Layer 13 of a small transformer language model trained on English Wikipedia (23 layers, counted from 0, width 96).
Take only the direct path to the model's output, skipping the later layers: a vector added to the residual stream pushes a token's score in proportion to its dot product with that token's output vector.

Output vectors of the tokens that the questions are about. A number n stands for (n - 128) times 0.011.
" g": 119, 125, 85, 119, 123, 132, 116, 99, 110, 161, 150, 189, 151, 130, 118, 104, 96, 138, 117, 159, 152, 127, 131, 121, 136, 142, 157, 126, 79, 175, 117, 131, 128, 121, 142, 96, 131, 99, 138, 118, 143, 113, 131, 160, 90, 112, 92, 189, 104, 126, 123, 165, 114, 102, 127, 152, 99, 133, 111, 187, 121, 86, 155, 138, 95, 152, 106, 127, 112, 115, 118, 104, 126, 150, 113, 120, 125, 119, 125, 162, 123, 102, 119, 97, 120, 86, 109, 139, 152, 162, 152, 122, 130, 129, 141, 98
"ished": 101, 164, 158, 136, 176, 151, 141, 107, 119, 87, 64, 91, 125, 86, 103, 142, 191, 107, 138, 119, 153, 93, 171, 71, 94, 86, 104, 155, 68, 204, 156, 39, 103, 160, 187, 133, 113, 113, 90, 87, 156, 158, 89, 171, 111, 178, 154, 152, 122, 74, 120, 100, 57, 161, 60, 111, 90, 130, 159, 65, 164, 81, 72, 112, 129, 155, 106, 157, 139, 90, 73, 154, 118, 186, 86, 107, 149, 90, 157, 113, 132, 149, 133, 153, 244, 129, 66, 150, 157, 92, 182, 70, 124, 122, 58, 90
"ect": 109, 131, 79, 69, 113, 164, 127, 160, 129, 156, 117, 81, 98, 125, 93, 167, 126, 82, 214, 129, 109, 107, 99, 132, 116, 20, 101, 156, 113, 113, 165, 103, 36, 103, 164, 164, 192, 165, 173, 99, 120, 94, 146, 190, 149, 143, 80, 130, 177, 180, 128, 166, 118, 164, 173, 169, 160, 132, 111, 55, 133, 128, 52, 82, 91, 127, 61, 139, 172, 93, 109, 146, 140, 179, 113, 185, 93, 93, 85, 160, 144, 111, 161, 118, 175, 165, 202, 100, 129, 134, 172, 107, 125, 90, 52, 146
"ton": 213, 127, 108, 52, 155, 175, 118, 114, 123, 162, 100, 95, 136, 190, 50, 104, 235, 119, 132, 141, 99, 150, 107, 84, 122, 147, 120, 48, 109, 186, 106, 105, 126, 82, 105, 180, 145, 81, 118, 148, 116, 81, 177, 151, 116, 207, 157, 84, 142, 107, 150, 115, 62, 169, 64, 131, 41, 110, 81, 150, 226, 161, 129, 105, 133, 161, 133, 119, 166, 98, 115, 179, 77, 93, 133, 130, 137, 140, 219, 122, 132, 155, 87, 167, 214, 94, 70, 146, 34, 142, 115, 167, 176, 165, 70, 131
"ept": 104, 171, 181, 125, 176, 99, 133, 202, 130, 184, 73, 62, 119, 107, 177, 128, 104, 145, 207, 141, 133, 152, 100, 84, 96, 145, 218, 80, 151, 144, 169, 143, 110, 66, 143, 125, 183, 164, 183, 185, 71, 100, 122, 110, 161, 128, 148, 197, 184, 111, 111, 157, 106, 215, 165, 176, 162, 100, 125, 98, 197, 95, 50, 112, 107, 220, 103, 129, 180, 183, 190, 133, 119, 160, 154, 102, 141, 140, 133, 146, 153, 78, 174, 165, 216, 111, 212, 129, 180, 117, 184, 130, 159, 146, 26, 130
" d": 91, 140, 114, 141, 91, 157, 129, 130, 108, 145, 140, 172, 150, 127, 131, 123, 100, 163, 114, 150, 133, 121, 129, 121, 140, 127, 143, 111, 80, 158, 108, 143, 112, 133, 167, 125, 129, 94, 145, 133, 158, 153, 153, 151, 110, 96, 128, 164, 99, 92, 142, 148, 117, 87, 156, 131, 124, 126, 131, 158, 107, 104, 150, 144, 107, 155, 154, 127, 128, 150, 84, 102, 107, 131, 138, 106, 128, 130, 132, 125, 135, 139, 157, 109, 98, 151, 109, 164, 180, 140, 142, 118, 109, 139, 146, 96
"ober": 191, 152, 86, 115, 181, 130, 110, 132, 130, 124, 118, 76, 78, 131, 150, 118, 103, 130, 193, 72, 187, 147, 113, 107, 103, 94, 64, 118, 74, 102, 92, 130, 139, 99, 164, 194, 177, 141, 183, 114, 70, 161, 154, 168, 127, 142, 96, 158, 173, 95, 59, 111, 116, 110, 121, 194, 71, 138, 146, 68, 213, 171, 84, 135, 80, 144, 164, 218, 149, 142, 167, 190, 121, 152, 140, 180, 70, 153, 123, 88, 138, 165, 102, 190, 206, 147, 171, 93, 151, 75, 153, 168, 182, 167, 81, 95
"-": 103, 139, 133, 140, 124, 172, 171, 113, 136, 160, 142, 126, 137, 104, 163, 123, 116, 130, 132, 115, 79, 110, 120, 97, 138, 148, 139, 114, 137, 160, 125, 104, 160, 146, 144, 127, 133, 164, 157, 86, 141, 91, 127, 123, 97, 72, 138, 102, 91, 173, 144, 142, 152, 97, 116, 149, 116, 85, 146, 162, 86, 145, 150, 156, 167, 118, 125, 113, 132, 114, 105, 116, 174, 144, 164, 102, 140, 149, 168, 126, 80, 137, 108, 89, 101, 114, 151, 97, 88, 154, 89, 162, 133, 144, 134, 39
"es.": 190, 158, 149, 44, 120, 75, 133, 149, 106, 164, 164, 87, 158, 98, 152, 101, 83, 118, 142, 152, 206, 148, 232, 30, 116, 83, 119, 109, 121, 170, 103, 115, 120, 118, 127, 176, 191, 93, 86, 109, 103, 128, 140, 98, 123, 116, 76, 78, 170, 13, 79, 165, 152, 96, 109, 118, 97, 86, 97, 133, 113, 183, 171, 130, 65, 76, 69, 174, 145, 112, 166, 134, 126, 138, 184, 185, 172, 55, 82, 122, 143, 135, 143, 212, 194, 165, 159, 178, 145, 132, 133, 133, 97, 51, 60, 125
"–": 97, 135, 111, 86, 120, 125, 160, 144, 130, 139, 174, 91, 141, 120, 150, 104, 111, 87, 144, 137, 90, 118, 123, 123, 117, 108, 137, 120, 158, 180, 160, 152, 119, 145, 147, 144, 142, 136, 163, 163, 77, 99, 164, 157, 136, 144, 118, 122, 120, 137, 122, 74, 130, 83, 107, 106, 137, 133, 184, 130, 98, 162, 114, 131, 188, 182, 112, 88, 106, 140, 75, 130, 156, 139, 152, 95, 117, 86, 158, 110, 52, 145, 73, 104, 118, 109, 157, 138, 137, 109, 118, 138, 134, 125, 144, 113
"|---|---|---|---": 95, 198, 128, 82, 109, 84, 75, 124, 124, 166, 165, 66, 146, 126, 132, 152, 195, 81, 117, 99, 201, 146, 127, 120, 90, 44, 158, 175, 115, 150, 135, 97, 130, 194, 135, 109, 122, 162, 117, 97, 91, 106, 121, 141, 183, 195, 104, 126, 165, 86, 117, 107, 68, 106, 130, 100, 82, 75, 117, 98, 104, 142, 150, 135, 83, 161, 46, 102, 151, 102, 106, 122, 102, 130, 177, 113, 110, 99, 167, 122, 122, 84, 114, 158, 194, 88, 123, 107, 124, 122, 187, 88, 169, 157, 111, 92
"Z": 138, 115, 56, 110, 151, 52, 79, 141, 132, 151, 122, 115, 164, 137, 97, 167, 177, 103, 158, 103, 140, 166, 153, 128, 109, 170, 171, 135, 149, 145, 106, 120, 125, 116, 116, 123, 176, 230, 113, 127, 111, 130, 83, 140, 144, 176, 165, 119, 150, 63, 76, 130, 124, 200, 162, 101, 128, 94, 154, 155, 173, 128, 124, 112, 142, 115, 27, 136, 150, 122, 139, 112, 92, 102, 100, 150, 97, 176, 178, 153, 50, 82, 57, 157, 151, 102, 110, 107, 81, 110, 136, 112, 168, 124, 114, 124
"ment": 141, 159, 114, 149, 130, 104, 110, 155, 117, 62, 141, 92, 163, 142, 161, 98, 201, 84, 93, 209, 133, 92, 153, 144, 124, 150, 129, 176, 187, 185, 179, 122, 100, 66, 134, 141, 139, 69, 127, 86, 61, 205, 111, 128, 154, 176, 125, 39, 166, 153, 44, 137, 42, 100, 134, 171, 29, 45, 96, 120, 145, 144, 103, 190, 83, 45, 100, 110, 140, 133, 112, 107, 57, 108, 170, 96, 166, 160, 183, 104, 145, 9, 15, 104, 183, 75, 152, 95, 74, 137, 114, 136, 166, 83, 40, 92

Output weights of attention head 0. The head adds the sum of these rows, row i times number i of z. A number n stands for (n - 128) times 0.0083.
o0: 109, 148, 111, 168, 108, 149, 56, 94, 97, 115, 114, 165, 122, 136, 143, 164, 52, 65, 197, 146, 133, 126, 165, 86, 151, 119, 105, 98, 120, 145, 112, 174, 139, 125, 157, 143, 126, 89, 144, 154, 122, 117, 120, 182, 41, 57, 123, 118, 117, 136, 77, 143, 152, 143, 103, 140, 125, 138, 88, 106, 158, 109, 156, 92, 118, 167, 142, 155, 132, 98, 129, 127, 142, 126, 150, 140, 70, 113, 115, 115, 128, 117, 114, 125, 186, 112, 81, 133, 126, 149, 121, 152, 121, 148, 115, 220
o1: 118, 78, 143, 138, 143, 99, 143, 154, 90, 139, 125, 77, 146, 162, 142, 116, 130, 155, 131, 86, 162, 142, 103, 158, 103, 127, 122, 126, 120, 167, 139, 110, 128, 119, 135, 144, 79, 126, 82, 125, 144, 154, 129, 97, 126, 175, 151, 117, 168, 127, 125, 178, 130, 94, 149, 115, 116, 133, 166, 125, 96, 165, 109, 147, 172, 147, 102, 150, 90, 98, 140, 127, 145, 121, 142, 108, 124, 133, 76, 149, 88, 184, 108, 108, 137, 148, 84, 165, 133, 133, 122, 138, 102, 160, 107, 135
o2: 168, 149, 158, 112, 135, 113, 118, 174, 98, 131, 144, 105, 193, 117, 124, 126, 95, 104, 124, 141, 178, 141, 158, 102, 185, 116, 143, 139, 113, 118, 171, 122, 107, 91, 99, 159, 110, 79, 155, 129, 78, 109, 154, 131, 104, 109, 95, 50, 168, 156, 116, 127, 164, 120, 82, 133, 164, 102, 126, 132, 164, 171, 113, 146, 165, 128, 103, 177, 102, 92, 152, 128, 126, 32, 127, 156, 116, 178, 103, 147, 121, 124, 155, 166, 160, 142, 123, 132, 110, 96, 111, 143, 151, 117, 106, 113
o3: 106, 112, 112, 176, 127, 81, 182, 133, 57, 87, 91, 134, 89, 162, 87, 104, 134, 141, 151, 117, 150, 104, 147, 138, 121, 137, 125, 174, 172, 192, 137, 104, 168, 184, 128, 164, 108, 164, 133, 54, 160, 153, 125, 130, 168, 182, 129, 133, 107, 108, 125, 146, 158, 124, 115, 122, 98, 142, 102, 139, 87, 105, 95, 136, 127, 118, 124, 124, 161, 117, 74, 111, 107, 112, 101, 94, 80, 151, 122, 125, 121, 108, 155, 154, 194, 146, 78, 81, 160, 104, 167, 135, 115, 107, 50, 120
o4: 97, 135, 114, 138, 136, 154, 87, 138, 147, 167, 94, 133, 92, 92, 145, 152, 134, 135, 173, 84, 172, 144, 143, 168, 146, 155, 150, 128, 111, 135, 92, 109, 106, 139, 137, 152, 161, 147, 136, 101, 107, 140, 95, 127, 112, 121, 148, 189, 157, 121, 144, 145, 183, 197, 104, 184, 130, 155, 98, 122, 184, 120, 115, 168, 127, 101, 156, 123, 92, 99, 151, 138, 118, 106, 134, 88, 122, 111, 127, 117, 124, 72, 123, 154, 154, 140, 103, 64, 146, 146, 97, 114, 157, 141, 84, 100
o5: 171, 126, 116, 147, 105, 121, 147, 115, 54, 80, 104, 166, 182, 106, 117, 174, 44, 165, 174, 119, 117, 128, 132, 119, 123, 138, 116, 127, 140, 140, 131, 180, 162, 93, 148, 183, 121, 115, 143, 97, 135, 95, 119, 132, 108, 36, 165, 158, 103, 169, 129, 155, 139, 96, 100, 126, 107, 104, 85, 134, 109, 120, 126, 135, 146, 136, 101, 105, 97, 136, 138, 157, 105, 161, 176, 122, 103, 156, 125, 147, 140, 134, 88, 126, 117, 97, 107, 175, 81, 134, 96, 147, 135, 107, 92, 115
o6: 142, 145, 111, 139, 85, 109, 119, 160, 96, 86, 171, 190, 127, 125, 157, 177, 76, 95, 134, 125, 69, 71, 159, 104, 140, 134, 127, 121, 96, 115, 107, 144, 152, 92, 122, 123, 79, 125, 117, 118, 160, 106, 124, 157, 98, 128, 151, 95, 111, 122, 91, 102, 121, 131, 121, 83, 122, 136, 107, 131, 138, 129, 135, 141, 126, 98, 91, 120, 145, 112, 110, 111, 136, 89, 125, 146, 107, 166, 170, 150, 127, 102, 135, 124, 169, 103, 91, 162, 96, 142, 120, 174, 175, 155, 53, 166
o7: 98, 120, 166, 106, 61, 119, 66, 118, 98, 106, 164, 103, 201, 153, 157, 157, 53, 179, 179, 144, 167, 114, 65, 95, 93, 131, 156, 108, 145, 150, 123, 144, 85, 54, 102, 137, 128, 97, 118, 142, 124, 132, 181, 77, 66, 62, 149, 96, 122, 169, 98, 154, 157, 107, 115, 128, 148, 106, 118, 99, 134, 123, 135, 126, 145, 146, 88, 105, 72, 119, 131, 130, 99, 128, 159, 138, 115, 134, 62, 184, 174, 139, 97, 110, 105, 113, 99, 185, 116, 121, 91, 111, 58, 128, 181, 91
o8: 103, 105, 173, 94, 119, 154, 64, 150, 184, 133, 164, 99, 105, 141, 164, 133, 141, 166, 131, 129, 129, 92, 126, 131, 123, 119, 158, 133, 116, 110, 121, 143, 108, 90, 127, 117, 138, 112, 104, 161, 143, 150, 141, 135, 81, 113, 147, 118, 155, 142, 82, 149, 140, 130, 152, 138, 200, 128, 142, 63, 134, 124, 97, 108, 111, 156, 147, 163, 46, 93, 136, 165, 137, 155, 97, 157, 146, 151, 72, 131, 155, 118, 129, 112, 129, 125, 121, 201, 123, 109, 97, 117, 89, 95, 162, 163
o9: 145, 128, 133, 127, 152, 139, 170, 140, 106, 127, 132, 132, 159, 157, 140, 86, 125, 86, 120, 151, 104, 139, 74, 83, 159, 135, 96, 115, 136, 127, 145, 128, 93, 149, 95, 140, 128, 114, 106, 153, 102, 126, 164, 113, 176, 192, 132, 90, 132, 131, 166, 96, 84, 124, 171, 115, 99, 135, 141, 137, 118, 169, 116, 84, 192, 127, 131, 116, 194, 155, 120, 119, 120, 91, 128, 119, 144, 133, 132, 111, 128, 166, 116, 134, 147, 152, 172, 90, 97, 114, 173, 158, 116, 91, 86, 137
o10: 100, 110, 106, 124, 121, 108, 107, 92, 154, 143, 74, 78, 148, 98, 92, 148, 124, 115, 147, 128, 165, 153, 131, 101, 102, 141, 143, 122, 104, 181, 111, 183, 95, 158, 157, 157, 174, 40, 195, 164, 117, 147, 159, 91, 134, 71, 148, 100, 151, 129, 82, 144, 87, 119, 130, 186, 135, 153, 111, 131, 114, 121, 135, 139, 150, 161, 130, 71, 87, 118, 141, 161, 78, 165, 158, 146, 162, 99, 93, 147, 182, 139, 92, 127, 89, 99, 159, 98, 117, 81, 76, 98, 103, 108, 220, 109
o11: 141, 82, 81, 147, 169, 130, 199, 125, 148, 144, 91, 190, 138, 98, 110, 127, 146, 100, 89, 111, 56, 148, 124, 117, 166, 172, 81, 149, 140, 146, 130, 156, 131, 159, 108, 128, 133, 172, 103, 71, 146, 160, 98, 138, 150, 164, 128, 169, 130, 107, 145, 180, 111, 76, 147, 99, 91, 103, 106, 114, 85, 78, 155, 170, 66, 88, 124, 85, 147, 184, 142, 98, 122, 171, 93, 122, 147, 145, 176, 114, 122, 125, 121, 110, 134, 111, 167, 101, 89, 121, 93, 160, 155, 110, 111, 158
o12: 161, 145, 155, 105, 113, 161, 101, 98, 110, 84, 145, 142, 111, 126, 128, 143, 88, 132, 133, 191, 147, 82, 166, 96, 127, 122, 125, 115, 125, 131, 137, 117, 158, 89, 147, 148, 146, 62, 139, 154, 143, 98, 147, 150, 117, 92, 125, 83, 150, 138, 99, 125, 133, 149, 127, 147, 153, 100, 124, 135, 100, 169, 167, 111, 114, 160, 102, 217, 113, 71, 107, 137, 134, 112, 122, 179, 136, 129, 84, 103, 191, 119, 178, 119, 130, 122, 79, 185, 132, 125, 153, 138, 148, 118, 139, 148
o13: 160, 155, 136, 63, 112, 176, 75, 124, 218, 109, 139, 125, 106, 126, 133, 168, 104, 147, 100, 150, 163, 146, 150, 125, 134, 113, 148, 121, 113, 120, 154, 133, 122, 84, 144, 139, 163, 83, 129, 154, 148, 93, 130, 139, 68, 66, 179, 108, 156, 126, 117, 122, 150, 161, 139, 165, 190, 125, 108, 118, 130, 176, 158, 102, 92, 136, 128, 196, 80, 93, 146, 138, 110, 151, 132, 176, 155, 134, 102, 110, 163, 111, 113, 106, 121, 166, 119, 175, 120, 147, 136, 91, 140, 126, 171, 115
o14: 130, 118, 163, 149, 138, 134, 183, 112, 178, 177, 105, 140, 128, 102, 103, 154, 166, 135, 55, 134, 151, 149, 188, 176, 115, 158, 117, 142, 114, 110, 123, 129, 149, 183, 136, 105, 153, 161, 118, 88, 178, 80, 68, 165, 155, 134, 117, 158, 96, 121, 136, 145, 126, 103, 105, 137, 152, 173, 161, 168, 89, 119, 131, 168, 108, 88, 120, 96, 115, 87, 128, 137, 135, 141, 141, 127, 170, 167, 102, 117, 88, 130, 142, 147, 112, 138, 84, 131, 118, 139, 121, 154, 216, 133, 118, 125
o15: 148, 146, 122, 118, 113, 135, 107, 133, 164, 118, 105, 106, 130, 97, 170, 143, 101, 79, 176, 116, 101, 185, 106, 127, 140, 86, 123, 121, 114, 100, 153, 169, 73, 107, 123, 183, 141, 70, 157, 181, 125, 102, 146, 162, 81, 70, 112, 86, 135, 142, 91, 120, 107, 137, 130, 168, 142, 146, 101, 124, 158, 158, 105, 83, 137, 164, 148, 129, 86, 102, 140, 172, 115, 110, 140, 128, 140, 111, 136, 116, 132, 139, 112, 154, 130, 111, 172, 166, 81, 121, 89, 118, 99, 136, 178, 149
o16: 200, 122, 106, 116, 176, 125, 156, 146, 136, 143, 136, 148, 175, 125, 125, 82, 152, 107, 102, 139, 106, 163, 183, 130, 167, 145, 85, 118, 141, 97, 175, 152, 137, 120, 123, 115, 159, 120, 149, 145, 93, 124, 93, 166, 116, 77, 120, 103, 133, 104, 181, 147, 85, 72, 160, 102, 170, 123, 117, 165, 119, 167, 143, 121, 139, 135, 142, 150, 152, 152, 188, 128, 120, 101, 102, 151, 154, 166, 147, 92, 105, 152, 174, 117, 120, 131, 175, 165, 95, 84, 89, 142, 168, 102, 105, 144
o17: 99, 163, 116, 136, 81, 164, 101, 77, 167, 102, 157, 184, 124, 95, 155, 170, 111, 132, 121, 147, 185, 146, 128, 144, 181, 162, 116, 90, 118, 86, 89, 90, 126, 91, 112, 150, 111, 111, 150, 132, 81, 115, 109, 105, 102, 69, 128, 125, 129, 88, 157, 152, 163, 165, 92, 137, 126, 166, 98, 125, 165, 97, 173, 155, 149, 111, 84, 103, 139, 154, 140, 95, 112, 115, 125, 123, 148, 122, 126, 118, 160, 66, 163, 146, 143, 127, 81, 57, 156, 103, 134, 119, 187, 146, 154, 113
o18: 61, 79, 99, 155, 158, 113, 174, 174, 129, 184, 152, 136, 191, 111, 122, 121, 180, 154, 106, 106, 107, 138, 103, 116, 169, 181, 141, 135, 140, 166, 133, 108, 94, 156, 127, 83, 165, 206, 111, 104, 149, 136, 74, 65, 137, 186, 150, 171, 92, 118, 186, 185, 108, 50, 172, 133, 130, 132, 153, 143, 144, 94, 137, 152, 141, 65, 85, 75, 127, 175, 168, 90, 140, 107, 130, 123, 116, 154, 195, 134, 108, 143, 66, 129, 81, 153, 128, 143, 97, 122, 135, 118, 146, 147, 109, 85
o19: 162, 78, 197, 87, 179, 138, 99, 180, 110, 83, 170, 125, 200, 129, 110, 102, 87, 162, 96, 169, 134, 94, 118, 102, 107, 115, 107, 132, 154, 101, 166, 114, 163, 78, 124, 119, 143, 74, 121, 140, 155, 153, 169, 120, 92, 117, 171, 68, 133, 136, 116, 149, 135, 78, 171, 129, 155, 105, 141, 117, 127, 187, 141, 141, 103, 175, 92, 221, 68, 103, 134, 115, 151, 121, 116, 189, 103, 112, 101, 136, 123, 150, 137, 72, 107, 145, 143, 197, 131, 155, 97, 136, 114, 112, 193, 97
o20: 109, 155, 108, 133, 119, 137, 169, 149, 119, 148, 160, 124, 125, 142, 118, 105, 159, 156, 29, 141, 177, 141, 143, 189, 181, 149, 120, 130, 122, 124, 114, 55, 144, 130, 153, 96, 86, 165, 138, 129, 63, 144, 101, 100, 125, 148, 112, 146, 139, 114, 201, 167, 118, 145, 100, 91, 145, 162, 155, 138, 153, 120, 138, 114, 152, 101, 150, 170, 204, 181, 173, 70, 153, 163, 111, 115, 135, 133, 116, 91, 116, 140, 163, 125, 118, 188, 103, 72, 173, 136, 165, 80, 152, 142, 131, 147
o21: 171, 92, 146, 95, 140, 154, 41, 91, 163, 128, 116, 140, 91, 131, 116, 185, 91, 111, 172, 148, 105, 125, 162, 104, 117, 114, 107, 96, 98, 109, 121, 184, 132, 129, 139, 155, 132, 67, 114, 163, 139, 96, 154, 156, 115, 84, 162, 136, 145, 126, 76, 97, 150, 178, 141, 208, 154, 104, 111, 104, 110, 129, 151, 143, 89, 168, 150, 151, 76, 92, 164, 177, 118, 145, 137, 128, 142, 124, 124, 118, 169, 120, 135, 134, 136, 109, 140, 134, 125, 149, 116, 136, 148, 122, 155, 97
o22: 156, 135, 161, 157, 101, 136, 108, 99, 39, 103, 36, 88, 121, 98, 101, 140, 106, 62, 168, 103, 130, 161, 115, 87, 135, 80, 91, 131, 99, 140, 106, 136, 133, 161, 110, 132, 156, 90, 119, 127, 149, 98, 161, 143, 213, 182, 138, 138, 180, 90, 121, 70, 130, 215, 91, 140, 111, 92, 101, 139, 90, 145, 134, 161, 140, 136, 104, 121, 148, 108, 57, 166, 111, 91, 133, 94, 106, 94, 135, 138, 180, 131, 126, 170, 153, 96, 134, 64, 153, 160, 197, 134, 161, 137, 149, 140
o23: 120, 98, 102, 113, 144, 110, 130, 138, 120, 125, 108, 133, 128, 132, 101, 105, 164, 87, 129, 92, 90, 162, 114, 145, 66, 89, 101, 113, 147, 102, 132, 152, 155, 178, 81, 139, 132, 123, 145, 137, 104, 163, 147, 185, 149, 146, 132, 125, 102, 100, 126, 119, 86, 100, 152, 106, 101, 148, 118, 112, 107, 166, 89, 112, 133, 150, 148, 108, 172, 170, 146, 155, 78, 150, 106, 110, 158, 103, 157, 125, 68, 155, 151, 109, 136, 101, 196, 95, 132, 111, 115, 143, 132, 117, 170, 167
o24: 114, 126, 140, 135, 125, 145, 112, 118, 156, 115, 131, 183, 130, 115, 155, 139, 159, 125, 108, 86, 111, 123, 156, 172, 86, 141, 133, 97, 144, 92, 115, 126, 107, 161, 101, 119, 179, 143, 150, 153, 97, 126, 83, 157, 59, 75, 183, 140, 89, 108, 155, 139, 77, 114, 194, 82, 115, 164, 135, 125, 122, 125, 114, 106, 108, 106, 162, 104, 171, 187, 144, 147, 126, 176, 131, 133, 152, 114, 164, 109, 91, 126, 135, 102, 63, 112, 147, 101, 122, 158, 87, 109, 160, 159, 164, 144
o25: 95, 155, 132, 117, 95, 178, 97, 119, 172, 144, 151, 151, 131, 112, 125, 191, 99, 118, 102, 145, 140, 117, 121, 109, 150, 136, 124, 128, 97, 120, 99, 107, 134, 110, 190, 110, 119, 92, 127, 161, 125, 117, 161, 115, 75, 81, 129, 118, 129, 114, 103, 149, 152, 189, 117, 157, 151, 128, 131, 130, 163, 129, 168, 138, 107, 149, 129, 147, 119, 91, 135, 107, 144, 150, 172, 152, 123, 128, 108, 107, 152, 98, 117, 120, 134, 146, 98, 128, 143, 161, 141, 105, 134, 137, 171, 145
o26: 206, 131, 135, 131, 152, 172, 147, 95, 129, 119, 101, 161, 156, 110, 169, 128, 138, 76, 114, 108, 116, 155, 161, 96, 156, 151, 76, 95, 106, 119, 147, 133, 113, 165, 86, 81, 158, 101, 131, 105, 162, 108, 127, 164, 139, 130, 163, 98, 154, 88, 142, 129, 95, 139, 196, 113, 137, 122, 103, 171, 93, 171, 164, 151, 90, 87, 104, 153, 145, 123, 114, 153, 151, 96, 128, 165, 164, 144, 137, 103, 145, 103, 178, 125, 164, 92, 146, 116, 93, 143, 128, 173, 193, 139, 76, 170
o27: 170, 173, 147, 131, 89, 174, 89, 109, 123, 108, 99, 138, 121, 104, 115, 157, 133, 126, 136, 117, 198, 153, 153, 152, 102, 137, 120, 118, 99, 115, 109, 104, 147, 103, 153, 142, 159, 116, 139, 126, 112, 112, 120, 134, 85, 85, 169, 117, 179, 124, 105, 158, 163, 190, 109, 150, 148, 146, 119, 132, 154, 156, 134, 124, 95, 154, 122, 179, 134, 87, 114, 139, 137, 131, 152, 168, 109, 118, 97, 107, 126, 43, 152, 138, 154, 143, 112, 113, 126, 146, 138, 126, 172, 146, 141, 182
o28: 130, 148, 138, 126, 129, 155, 94, 96, 136, 87, 140, 133, 180, 123, 130, 132, 107, 166, 129, 127, 194, 136, 148, 94, 85, 169, 117, 109, 173, 114, 127, 167, 160, 102, 122, 122, 182, 152, 159, 123, 131, 129, 113, 136, 64, 6, 134, 113, 101, 140, 110, 175, 135, 74, 118, 100, 157, 117, 89, 135, 116, 132, 155, 120, 84, 155, 117, 127, 97, 106, 145, 160, 94, 129, 162, 185, 144, 124, 66, 140, 139, 106, 119, 122, 122, 113, 106, 168, 116, 70, 69, 157, 102, 86, 117, 139
o29: 221, 130, 156, 170, 146, 161, 104, 71, 56, 117, 85, 134, 109, 125, 131, 107, 139, 101, 127, 125, 118, 136, 216, 136, 138, 157, 103, 111, 122, 119, 119, 161, 142, 111, 156, 145, 115, 122, 157, 140, 105, 99, 80, 174, 131, 75, 105, 140, 157, 133, 152, 125, 131, 199, 99, 166, 168, 111, 125, 158, 92, 155, 153, 136, 133, 123, 175, 164, 161, 116, 127, 165, 142, 144, 123, 115, 138, 108, 116, 100, 140, 129, 184, 149, 145, 142, 102, 113, 134, 132, 132, 121, 154, 141, 36, 171
o30: 85, 108, 137, 137, 140, 112, 157, 155, 164, 142, 133, 91, 129, 136, 125, 120, 127, 124, 88, 122, 89, 134, 103, 100, 178, 145, 121, 119, 120, 137, 123, 162, 126, 154, 127, 128, 72, 134, 131, 161, 96, 140, 132, 107, 182, 174, 87, 145, 99, 136, 165, 111, 114, 99, 128, 115, 126, 106, 112, 123, 106, 89, 133, 146, 153, 102, 115, 74, 140, 177, 136, 131, 108, 125, 91, 130, 158, 137, 182, 139, 156, 142, 102, 142, 77, 115, 141, 81, 137, 135, 133, 113, 152, 112, 120, 88
o31: 152, 140, 132, 75, 134, 134, 119, 159, 153, 95, 135, 95, 95, 140, 105, 114, 135, 139, 121, 138, 134, 115, 135, 147, 114, 84, 123, 159, 126, 135, 160, 102, 146, 107, 123, 137, 134, 77, 116, 141, 197, 123, 153, 130, 128, 169, 153, 81, 169, 118, 93, 105, 151, 158, 141, 155, 151, 105, 113, 106, 118, 175, 141, 130, 104, 147, 114, 211, 96, 90, 78, 128, 112, 109, 108, 163, 118, 136, 95, 141, 158, 121, 144, 100, 130, 136, 135, 157, 137, 142, 168, 127, 105, 107, 217, 120

Each question shows a token from some text and the vector z that the head gathered there. A number n stands for (n - 128) times 0.033.

"ack": 136, 135, 128, 123, 134, 131, 130, 118, 151, 126, 128, 133, 127, 150, 141, 146, 144, 133, 119, 121, 143, 136, 123, 128, 137, 129, 138, 137, 121, 134, 127, 133
Which of these tokens does it push up most? "ober"

"ed": 119, 133, 119, 134, 132, 142, 118, 115, 137, 138, 127, 142, 136, 126, 140, 151, 140, 122, 133, 112, 131, 129, 134, 120, 130, 129, 143, 120, 113, 150, 130, 116
Which of these tokens does it push up most? "ton"

"h": 144, 119, 119, 117, 102, 128, 121, 121, 124, 143, 130, 123, 140, 129, 151, 145, 122, 109, 131, 118, 139, 139, 130, 130, 146, 142, 135, 112, 101, 124, 118, 113
Which of these tokens does it push up most? "–"

"an": 138, 126, 126, 122, 115, 131, 129, 127, 134, 136, 131, 130, 136, 133, 142, 137, 131, 119, 131, 125, 132, 134, 133, 126, 136, 131, 142, 116, 118, 124, 126, 123
Which of these tokens does it push up most? "ton"

"ent": 139, 122, 138, 52, 189, 150, 44, 146, 73, 108, 171, 107, 72, 109, 124, 162, 128, 162, 161, 108, 161, 131, 146, 101, 171, 136, 151, 142, 85, 169, 150, 103
Which of these tokens does it push up most? "ept"

"4": 146, 121, 132, 115, 120, 136, 135, 114, 125, 122, 124, 146, 137, 140, 127, 120, 146, 136, 115, 144, 130, 143, 137, 144, 126, 140, 139, 143, 126, 135, 120, 136
Which three tokens does it push up most, strongest first? "es.", "ober", "ton"

" Q": 141, 131, 136, 145, 128, 119, 130, 111, 109, 147, 122, 149, 134, 123, 116, 119, 156, 140, 140, 126, 127, 142, 158, 129, 116, 122, 153, 107, 116, 140, 147, 123
Which of these tokens does it push up most? "ton"

" M": 121, 133, 111, 121, 148, 120, 108, 138, 139, 120, 150, 139, 139, 140, 115, 116, 115, 147, 143, 145, 140, 142, 122, 130, 144, 137, 112, 135, 99, 121, 131, 134
Which two tokens does it push up most, strongest first? " d", " g"

"\n": 141, 110, 135, 126, 114, 159, 136, 110, 104, 119, 132, 153, 143, 140, 123, 125, 173, 130, 124, 138, 129, 154, 154, 131, 121, 124, 164, 122, 133, 153, 161, 123
Which two tokens does it push up most, strongest first? "ton", "es."

"5": 135, 130, 131, 121, 122, 135, 121, 119, 131, 125, 114, 138, 134, 143, 133, 115, 140, 131, 126, 133, 144, 131, 128, 121, 106, 147, 126, 143, 118, 132, 124, 135
Which of these tokens does it push up most? "es."

"a": 89, 118, 115, 138, 96, 135, 135, 124, 128, 134, 147, 137, 149, 146, 137, 107, 136, 111, 139, 157, 124, 125, 132, 140, 135, 115, 122, 102, 114, 111, 131, 154
Which two tokens does it push up most, strongest first? "–", "ment"

"3": 125, 139, 140, 106, 142, 102, 113, 111, 153, 110, 122, 132, 117, 132, 144, 137, 142, 121, 136, 141, 137, 129, 102, 134, 124, 136, 105, 116, 121, 112, 120, 135
Which of these tokens does it push down most? "ton"

" was": 127, 121, 134, 144, 110, 147, 133, 108, 102, 126, 130, 144, 127, 121, 123, 109, 150, 126, 133, 127, 156, 109, 153, 128, 116, 126, 139, 119, 114, 136, 149, 122
Which of these tokens does it push up most? "ment"